Layer 4 of a small transformer language model trained on English Wikipedia (15 layers, counted from 0, width 96). Numbers have three digits each and are written without spaces.
A neuron adds its activation times its output weights to the MLP's output. To switch it off is to set its activation to zero at one token and run the rest of the model.
A neuron's activation on a vector x is SiLU(weights . x + bias), where the dot is the dot product.

Input weights of the MLP neurons that the questions are about. A number n stands for (n - 500) times 0.0023.
n7 (bias -0.131): 561461344680335581722540371643295439475602435442453424485423556300624380455444507310528641636526528605500327447596358490421559410475550604549216605637432559529471685675569425606614429540782423524496400573451420768467541372378500448382388364340518319337361381731233405339460260531331365462
n16 (bias -0.098): 656515564519612460189479264582373714538496496576483455579378524597507426391360548308714407497557394705544665548550536404397481471575604528344469329193521432655577597423681614521622584394576446738437604376619403425423515496832341421521376286456643373470338359472489518577461636677521597419
n49 (bias -0.102): 433632406433504463414600450396415895402293242396406493454524366785656441481399393451351805688544492589365719488511480272328460655527473316533602655410500197804461655339592558415383488520474382496559453534401529390484492458516540351336568376702540697496511378741250440414416504589375698288
n59 (bias -0.124): 493373486396503384540539307532606316304526577527437344497581364387556414442363355438568519509234444672559436512336615446346651500640390531451475569547632421408412309539664484519636474503632509641557635470491554346395355476446494584572466568543364510717439551585474490229642396476247563543
n119 (bias -0.091): 572505618406416405658728465325616610168504547500575573383547590349394398569370484304578306563638475404360488438432753364444438635512417504588660211660734409593445641480449811418677561509607471320784483342504496622035661482576725754475264457687345536735659466529535427528615435332169438488
n136 (bias -0.079): 522634448390328361396700352601497507400434434409606456555489681213576611383394407479463527391444681366364470369513475624569560707537531418418373318689595228386445615254312602460317668437471630610542663569460537381597204403500514359548452412487525665435400479476446444513601243489490565404
n137 (bias -0.098): 504500668642521643699352526224548496669621525286454455360720586293533464462453384478503794567363641523379476352672478497386461749289283465548535474539465458528356587403425378576525636464573544558536493385613541234489533458444265569244477572486341594433643479416342417413729511496479347398
n167 (bias -0.101): 399652492507507649548378289571590451377415546530315369338331575671636571609731568380565417699468565557522692538574154380383329351517535528653430558521577317574504538533614666325604438457560456357450462426630522795412656288535613399399508407500557219311663398406566521463471370489619500629
n186 (bias -0.107): 458683321622622476380225557427571698615413424466486447639544353396549507238555601433329518446574647523526483444397410456538553619525625604522518493662468379091532447630467415278515612318500483598562628362542515422486351399540279629307302382201684469561563406553361496425716426399615475334
n196 (bias -0.048): 376374666624492594704258308568618529367500605618314470313330593219465332581470557607693447653521638613656404366377586374417473595663430665656450802384529721492434705611568242406679509614386363673571570576245518388392341392666588343405652385488649433728745675187422703468513619397430315684
n210 (bias -0.023): 471614673543446478543750600552577612286741562368554618562552596554489411464490447251530490247486503460631471580497440545555494546420668412436510468459608500357798466393607725626514719414478523507575409333464569229548320816531521503304449594562656583375549312379472500678500500500483644549
n213 (bias 0.002): 452216451452574579672704448582452479588755443430629474590650411382566528500341762366391376598554323337628544418497675443470529315442486559602437664360615439334444542477354645641633445376473517544482583251507336780627267598665698439441394586408557455389585465465474628523472446220388503591
n222 (bias -0.127): 354617969589533406513445461335484521417470496307409466522462589405722639350457431556516696454427593297725576545416552429826473565692194392582450413375616342513471381583669455423385452458480379678391500572216367446554811333292605585446374326742671496166476550578535564484475624464089706416
n265 (bias -0.051): 531536452382504552327696306260554837227735519573566480524481410460562444504561529447514529368470374424619514730578573542577554557475471621577397416323361440422463660468515766392292416410646361486277562528310457492441584504445526338584115587611734350473561381544650598482429179607614515603
n281 (bias -0.152): 380500392513425550578506648589626393397639289621565446423395601475801781415323457558458512547407540490507410506476393366580543393445559323480256298525441476352537503309433500378481425462547442497453540569457553416547247324650528295475608356397564503490433450491526430381481343514516673410
n329 (bias -0.086): 490610541402421431487481416574566398440448461440310349623321444475480551617539429595549578794614602510474659773591724600264389589619421538268602467414465507567576481448510487503370437468482435414564639534441602637500516562452545536614596331506581357507426848601397568282552549507535531457

Output weights of the MLP neurons that the questions are about. A number n stands for (n - 500) times 0.0022.
n7: 611433298520627478360621674652616609391377479540349542672479604441174563690348496468489658406594352339356574445478449470746190464373434725573635560387492606593511304567455336606273475286533238455711526504476320378573672616669527500377536493596576600453325563405500399466385644459589382348
n16: 464492373647597538534649391524443387653417430408509334482019462355447506400530477420362468512528552550330398574606476487454664657390393703421610564366620710567675577426600580494412278286393655516572506451465547522472424532413540469463448538628394550381533357506455487669651657513561643585
n49: 292524635439576509500414729603338527604311488381525568430521348624542596646575413479625484601485579625379636432317578519590500404467545580290500606520569382652318759582456351482479538599533515588312597485430371429520555313500616404489452469453536371372594546444491584431577644750574586513
n59: 429535606425443294588354480541604544530520502430465418404395635554455630447791683459500423467416536539401562468459564377474410440455612503568515549511428435495438493524385532493462490458628665387552541488604550568575528341505511507322554556498688543608441543384572580539497452591634543508
n119: 466554554581406452422537489359566447492467634236379519633725307332457567667438450390688354458460367718454741656630402287477334449257667577518530660473556657674586459289537364693544423317660489556538534391376595713387482507435400643559550397730543421437512725451193326361309525574351429629
n136: 575540520440546457518379555503585337428506519676296512648590622436539701552530443425658526424641533476511471625483577455434473401415424633600427567564406423488441449669529439583497384377506506348557606572450394373655649442596467564570506578528587422478749413398421509379547341350228549666
n137: 572546488500352516583597475563454734490443211574378693521392431673513576444591621497455471697702516653407642576472563484236447423522507625769408570447593453638529494500386433352603413510568595630509350569398522534455531484521579576532497584365531578550592582509503533654213411575419734571
n167: 463419367610340420216548493420534602578467447528606527460664279569466441653485500385400484600671587638488500538673644363419347434309527439478520314544593452367328530497536390529638348289526651424445734565679548358511359556522541472560425380537620555431408296435562758708587515484394576483
n186: 556361550615570475392351506540512532469540481294472470554467446476476363518550485375484500468508631573487403321551473413559616315417283396508494640571491674506537711575414590416402435439486585523368431465656640599460478471536597322506443565535528449370568664411489796607543371675530609445
n196: 337538464368525402380485522336581696480456553343354622201365390186634515565514577472426429586439609348103415473621481395390600575464508770598645452361608671458433510562407348457504545383493368545507448304480467631392326589536313404714504690504357475660654474340608531261670420324437547504
n210: 385486592514453542567484614515467455339548434554668376410549524494373404636515594528599441512487500664487328291301525413459403480414553421539586362528452609525395466489447459453631447549399395599473409510531605340486505425533539574339339455452521669615555363410353599341415467624424596486
n213: 470534484700673571524471539547623326592510506517338565404387346745438431473470538487735424760478359466624223651405462691510520392462490471552391539517410552582360621299632462574429618342500478348546666391535613526482500467376517731534415445581452721622551598503662575510479370722669510540
n222: 352444493386617405309382504368488687354562655405676424540593396549295504286461649448500621529354599385398496350473333429596440265372480393788738353423516610484414521565617422303534276349561736671720226460396393312492595419549604519372522565529425604434407730405445464743289650611400816591
n265: 491356420648514669506459562525380638490465379654380614500507388615454441685420666630545374475506576604478380441355625567546512487402491280561428642261455544438407404509449642604564500336393480649525554447439599374365640381343518705544582629480494536462447679492494571614620536476407538630
n281: 527605432334609509561535646458348483402538380780445491536433561602543611613503503542469494459551455530567349653497611401503491381677742439652432330454473599613518478630632584319563639644618554367612512572541581309370512509593591585500545480380560625432488506398391503289613459398455649515
n329: 646428423371487467360574592366559463717628507508556433461579421546591562511586425400581435462455552637498539556590481308651650533477347508631624418478534552430380388335482535377619451358510507510565516502611548452472394415540500480459414523691448583563578554449575602656445456418512492615

Each question names a token from some text and the token that comes next. It shows the vector x that enters the MLP there. A number n stands for (n - 500) times 0.0074.

Then comes g, the gradient of the next token's log-probability with respect to the MLP's output, scaled to length 1. A neuron's effect is roughly proportional to its activation times (output weights . g). A number n stands for (n - 500) times 0.00085.

" The", then " P"
x: 357520529260508431624598576425583309545321777502667535930453424605143453571556442439322323745626422720572441652475264445628555676274413434413257691462343681444598582398425419622659832430303508478506232649683555389499649322365469437555424594454688772571391490411751450538447350419305574272
g: 492381494776642647345517618724589433775503470592477389621523400590449680415721519434498281459508446446532373405351493508369474398444389478427627303471366533612487347369446521476601416461561615544761414474432500442502617479400381283467497534423394675726333445437121495256566692630449389358
Switching off which neuron hurts the next token most? n210

" M", then "ount"
x: 397543588176663394584573560515500302630343558528538602882364443732244460625550558636279340710572444747444355654476318486559571547141391391458269636397351580394611668388415438503651851388361552421652284542622397480523601275488583398612394591517754711555439492368746364474573452379309529317
g: 537442539379504631681499712416620668348355380537715396638655511663655564461289535485459532540569407415528568557368741596471437554377626368402381287542581504184534564654672660607264392382256697471481540522442593406742342549681426436364494353466398569421524487529578632540415652449485731524
Switching off which neuron hurts the next token most? n119

".", then " c"
x: 336520521146610400511579445587424280372385504555603637900523465593338506598662592544367453546668516714498306655463370472544559633044325425320280632440297675486620572367542478540637767447295633534547401714667519505400658257341536367580258709514643685593338526330769466488467465476318541290
g: 448600498580414699612387717569530626599491541459485498290312478506520597425321614481529248622646439394599323471503466224600300386559598347402502535434342444421300521460402499500416435363635570574344310540578541240577526472565386540444536691727620585708591848454381337485303601638501566596
Switching off which neuron hurts the next token most? n265

"P", then "ro"
x: 289492550157643484522685585539535258672468636533555476892494397694379384510609496591396308634654463710518320566539221504545623553157236463293361620368266716500618598546391538554691813491395459489560301537606322497556692324309456491534457604532754708570345587383731391467562473503293546462
g: 503380619546559401482452556622338753473383622545691515492528590412420271429479612280590529404497645465567470520656359599639443625579341608494579642483670438673340447615179525708345562460569338601419544414522589436372719360304402694362602522716402414471539596600764517376259563518558347465
Switching off which neuron hurts the next token most? n281

"-", then " The"
x: 298550524168608386543711578460453322530399636586659558834645444588315423659689376539437390660578506742445444574447248483450698661109278416351240686258446681482635554425397498546653821460343513454568282611703515552358673308406492438583420637391732772509355446483728450516458444413375543270
g: 466369423441389294350500506621470643382519604555387540575643645417574499439488573539579497281374711273508529474301404486410529521249262676330437617607516383308675561695780698657806517415491598474513751535582571451481454392355402450552487678282383488637312479424544474545600629535439490477
Which neuron, switched off, raises the next token's probability most? n210

" en", then "em"
x: 309496456210728517464627737340659293444398590530567507813510447673369270579772393564321390665681492700581367464530128381453570691107411503418446758366478635578580573533515311579628776331331568514405384572595468657523679216511511447534443540548678692553397674483812460510555441401346624429
g: 515383506542462686262267270600506608390583320728420391556521546550556404786484309429342568336528363668319553336596484518430626567521589534394428532512762661574258559365509346528246468351604682531313653437524403446314490422612296459445350633649510454347439493358516433549485575409510486423
Switching off which neuron hurts the next token most? n167

"itt", then " Pe"
x: 297486574146579489564608612492515317539353531546408565808450434613146582748549436573216524645623642722615339763671260467564468620187320472359430591514331632544403508449429467718603839375280456532464295583672501444350686218482397412457335632588681730573388490479756464426488559458401492354
g: 565612400338398678639441425437609518256443418399343342314603452443603533610685460552348563480546477512650599417689526713354304505565517650567599476305459626413512630549387546445223435569579443373738384607441445534461598551715477504259536432355373568266565559501295751677531560260367444524
Which neuron, switched off, raises the next token's probability most? n329

"A", then "R"
x: 331467602129592372545615592500548261625365549474539489830336349583261303562688635429404409635648563668461318695615294572621512624189458485309397669312421596457531494503454410653698821445282483505645333647612443539414653262326555490629347558469723788551400683461736390445509422545329468366
g: 590620522694325476628491551572594313322433433397653502402472419744465459297534382351505463364358343328465644521411449488512369671561574594762588397247585522317507441418393719581592669467672439500404661421500495562507487662728537413534351190442380490446631397563642404649465220546431608579
Switching off which neuron hurts the next token most? n329

" Act", then " "
x: 349593502270587363469453548421573292580554694477562511821480287647208378593556303545267476586622349680458380630536197525680611557163204555361387556401361589416570578533521338606699819324398568565508286606669474521503689256382481419615285560525546705643303661484777431479502510357263655326
g: 472325356297483351367363558584239580602545629845369618400550585195509688454604596497522405423516409568434454461413633641459440512393719519577725381418372553465521627515574571676390578689479559580612477517558546697489434529480598271469413470358309513823547408567501506712490342589553455314
Switching off which neuron hurts the next token most? n59

"ake", then " not"
x: 420487653177607472593528587393507354475426653495547445737565375608307442664500469518332450627674563786567340590445247392576588636081382422418305582499347623514404686393656344691650809511315532462419444569639459511388740253394518267499348685585712693614471586516819368505345485483324517259
g: 478471355721527677304407443242458549399475580654434470470476467258480619529250579416539619503670406535645401569720696536457460558404558429443462598670631766431482333577599439460444499467264359552433421629217510520237480717480493630357636363635390627435572672332657680450485465459589421498
Switching off which neuron hurts the next token most? n59

" c", then "."
x: 340607525181719423473633512415600293299217626565614595917517413702297368646559655485260395588567541714395343637515318553603549601127313479373240705471494674535533615459366457557659797336364597483481361614454377434554641294376523390580338649602692678526380605324729491484570409433323592319
g: 549530467578635464658456630763577461389442598293392583510523469477490573627279500391520446508485580594842482425324527462641348627598425315626359415446347645463673619472602436673671477578611614573564496259292651389320470276451382617631450560408683327451616448690371644472657474595535521734
Switching off which neuron hurts the next token most? n265

"u", then "anc"
x: 384354471205707328567646634365386233545376581473685516875480419567292353715491509463278401592550568785432272570610294419559450601230326423440277565403417660438451530527526275658715725524382546493480500672608385574402721205419513322586358694556733709651444525529800490373607403507345567329
g: 539615604268457494559697592593468316623415522414578386523495388730515412438514340721512508597433457433562632604607490632552510375485476337484499494520428618567313366255351200302240395567711469603333349500391473525407442586464461624397380326421736575410477616336591359523653771361572358409
Switching off which neuron hurts the next token most? n136

" S", then "ew"
x: 334413581150676420531564523534432290553319570521607587850443405681328342579547402473288270622598444676469412721501268530578607566148311460375302731351359618549498686383455350587619820421370588539609431517651423522485555238438592359596322548437748776591505558449696348470569394471293573365
g: 909466564671459392408514650344649429652443509539353590646403599704600487560641504516421728645568548639554189486622356478496579490341584567508375684246616482559555477566401504514325313532522529410422523258505420318717378604527632739463331424534524595369413386511526520452360460459603388375
Switching off which neuron hurts the next token most? n213

"k", then "ir"
x: 396728632150708375482567528435416319577461554494492565850341449624246482687540541517361400519539589697483332705576326455482533660115327455385432600408318634516526639420530389507614816516351481535384427527745349446409675201431359418591367618464857780605403457458782433408423419440378546393
g: 530538401484523338461432468221409633743321456468497508480343442580629633451613714646427318542554501599567460680720466720302549386664474693492447526535476660614613105335354328543388446471463569460277463566389473296419519657641615569446492381540619496458586688309548382428513566528303470551
Switching off which neuron hurts the next token most? n16

"ur", then "v"
x: 378585628150632234491568687498488305563338463445651506782490432589316355649588330496198469616630568811530311738565343429739510596173315535380377551479345682465555548485509294545631714428306529579485375555671459587297649208454621471618396562446771770513395614521697406487530381545345613260
g: 646537654402663460478697437481671473383554512566512442322456510515562518454552696567504116569401459357351439408430529550608236652515632485706510352473403548424352734604697565395301426554547289656567441476640368530630697547507596364454536491377510604511516653704596657752616610545261615535
Switching off which neuron hurts the next token most? n222

" ", then "20"
x: 325471505145666450475552516352417358438412583465536552817439384676395369651586532463283378635560528717332338553501264583522496601073270408350321785376367686605552554440487491650630793521364550475509327664704437527393690271445565344571237566468738697568408389339769500546562342402357561336
g: 402641244212522508362454618489400736216580549664496491270632667380502305480385599669589444400397628468661397589406788601463577410529340492634362519302304442558563552529463520654464425503630437447592487703340515281400449375308534527499327679486393560488493508368604383461555328555453419404
Switching off which neuron hurts the next token most? n265

" c", then "rit"
x: 379594519212787445429608479386600325323229591550615571870498388737310382646613613493276401590561528751385342592506304490568524600134321448342242721455465643560495610461411435588640829367360642474440352651455323489570682290374536389566328622612683680513452541296802465471541389413321583329
g: 448515330417612515389643470448661291422628477444413526508608612393517388485419655568501565355486551425560430549478693563407312542779393506766327648502358794387605535572459509450715407575515394318367402636360563485354543250329201434451623446328384360544533471644731393529547568297428384505
Which neuron, switched off, raises the next token's probability most? n49

" Am", then "end"
x: 263428527218450407653545621456572288597291470502678501849443493729332396574515422583270299638598502793466315712547282499557451620143331453376402516396370612394702522442529358549673825352360591439557302712652472530481611274519600479615476625497729771611397449433794353402588422364416583357
g: 480642353310272468464435225687354378499575454748675303517521553535637384357382509590555404283338647305474456572599370418316556443376596190431378692486600504586422641521567487394336478464501610605462530625469356439414271495626539700548441315421554459449253532382389536389513642505392479367
Switching off which neuron hurts the next token most? n281

"ew", then "ers"
x: 382533550179693364531668573508547285564283504588615485858446400577218466671429525431318502658610735798593373734580391509627568634167300474463375599513209726475438651606532511579654833366355502522435286488666348501434580239468363407542332588553733738604442619476675429413493427564317565398
g: 225596492381533547406516433511275645608475475539548445463540562469531429347352576496528310508353597516515291307438496413481426294286500630302734453443492471562443450512600403390487494570507468490428688249777541587501512552544537462650217348569552560377399864490555620579339741647664562298
Switching off which neuron hurts the next token most? n136

"29", then "8"
x: 414523491095656344520658561605439261506265632553520505759419325608347457614513546525290442666662582812508374543543303528623624627147323398322423686376368739502449532541662464607573789506324441516480443615802368441419657294429426425585286588592744622734489651356693510464454570511300598233
g: 351575546496339285481411514400313450439300556645539401506499604368677547522369493250717530477365641500537636536342459724492553644391318474571468532567535343688493348390619474542382616666358383458345619494400584604257488902506600501384302531466344565481430590562462731594612455402371574331
Which neuron, switched off, raises the next token's probability most? n59

" Ge", then "o"
x: 372496610214646389472577594522483321568306650511570585881476459670223463525596507504226173673620424702455420586400280374546515568092353482367384520354434661499556629352547399587698777406348494498484325556677403449397633277395478369663446534513805697696442540387642433288494392322386542275
g: 449432293702485388643614642366373506738651566715490506424528733478325773547535266633576446380336673319438384714615518489322479304608360687455564603626479462339373424391549584551629585652503363400343507439379433525461618579645385520492598301631568503531410512544540324378513381474326485318
Which neuron, switched off, raises the next token's probability most? n16

" D", then "ise"
x: 367490537239658408480533449463409291560427672515586568849447368675309368505589398510256375607590453723520421688590237510561669594081249490373382682319350638525490561420496296602671814431459552524530390589728418415477562239444558475650243582515745699586359612312693385506515393435336542321
g: 548685560544613770248553497507450516421655420264623362426546394349631305593422365466323585352514868379709345564511589368509508421529371517556476317517409536251454640721525217549488437263494603643507422415498409396412654422677488607509472560440562370619593452616417622561388517506498656524
Which neuron, switched off, raises the next token's probability most? n222

"L", then "ondon"
x: 384429530149804444544660433448483239624377646532592522901477433563389473650506517474318440610597597708405361613483186618672620535181277514420353701313387628406442600503509492701660748410355586485616302659654425535448634235408421411583380539436751734617415535310701356471445478415302647359
g: 235539468328416588497489544649297578431380489120575511493471140405500418611448474492580711217374630612498378360701526519763418546435535742392472619563493449579574464648566736382387391507406468475629421549494440481345424424312461525521347666505641468624456662427510509315513571459396446618
Which neuron, switched off, raises the next token's probability most? n213

" (", then "1"
x: 247534462153666401611501457546537342378383646511694598859574408610286357530674416603315367638637454771413394586493366636499556594140323454396291736388309660517532552457523379577738794525331376551533358569690444563430599313405496344610387588438707708604318477499808459513556369295319624271
g: 301385505674660515443629211458423361747364293652461315497336517456669541435473453387534549704362457656442485559606595601411359579582248380586485643449561494692540700390578529580473348462631744705611739503464406394716562459683594480532355587501462467447527383675426637617551598525498649368
Which neuron, switched off, raises the next token's probability most? n16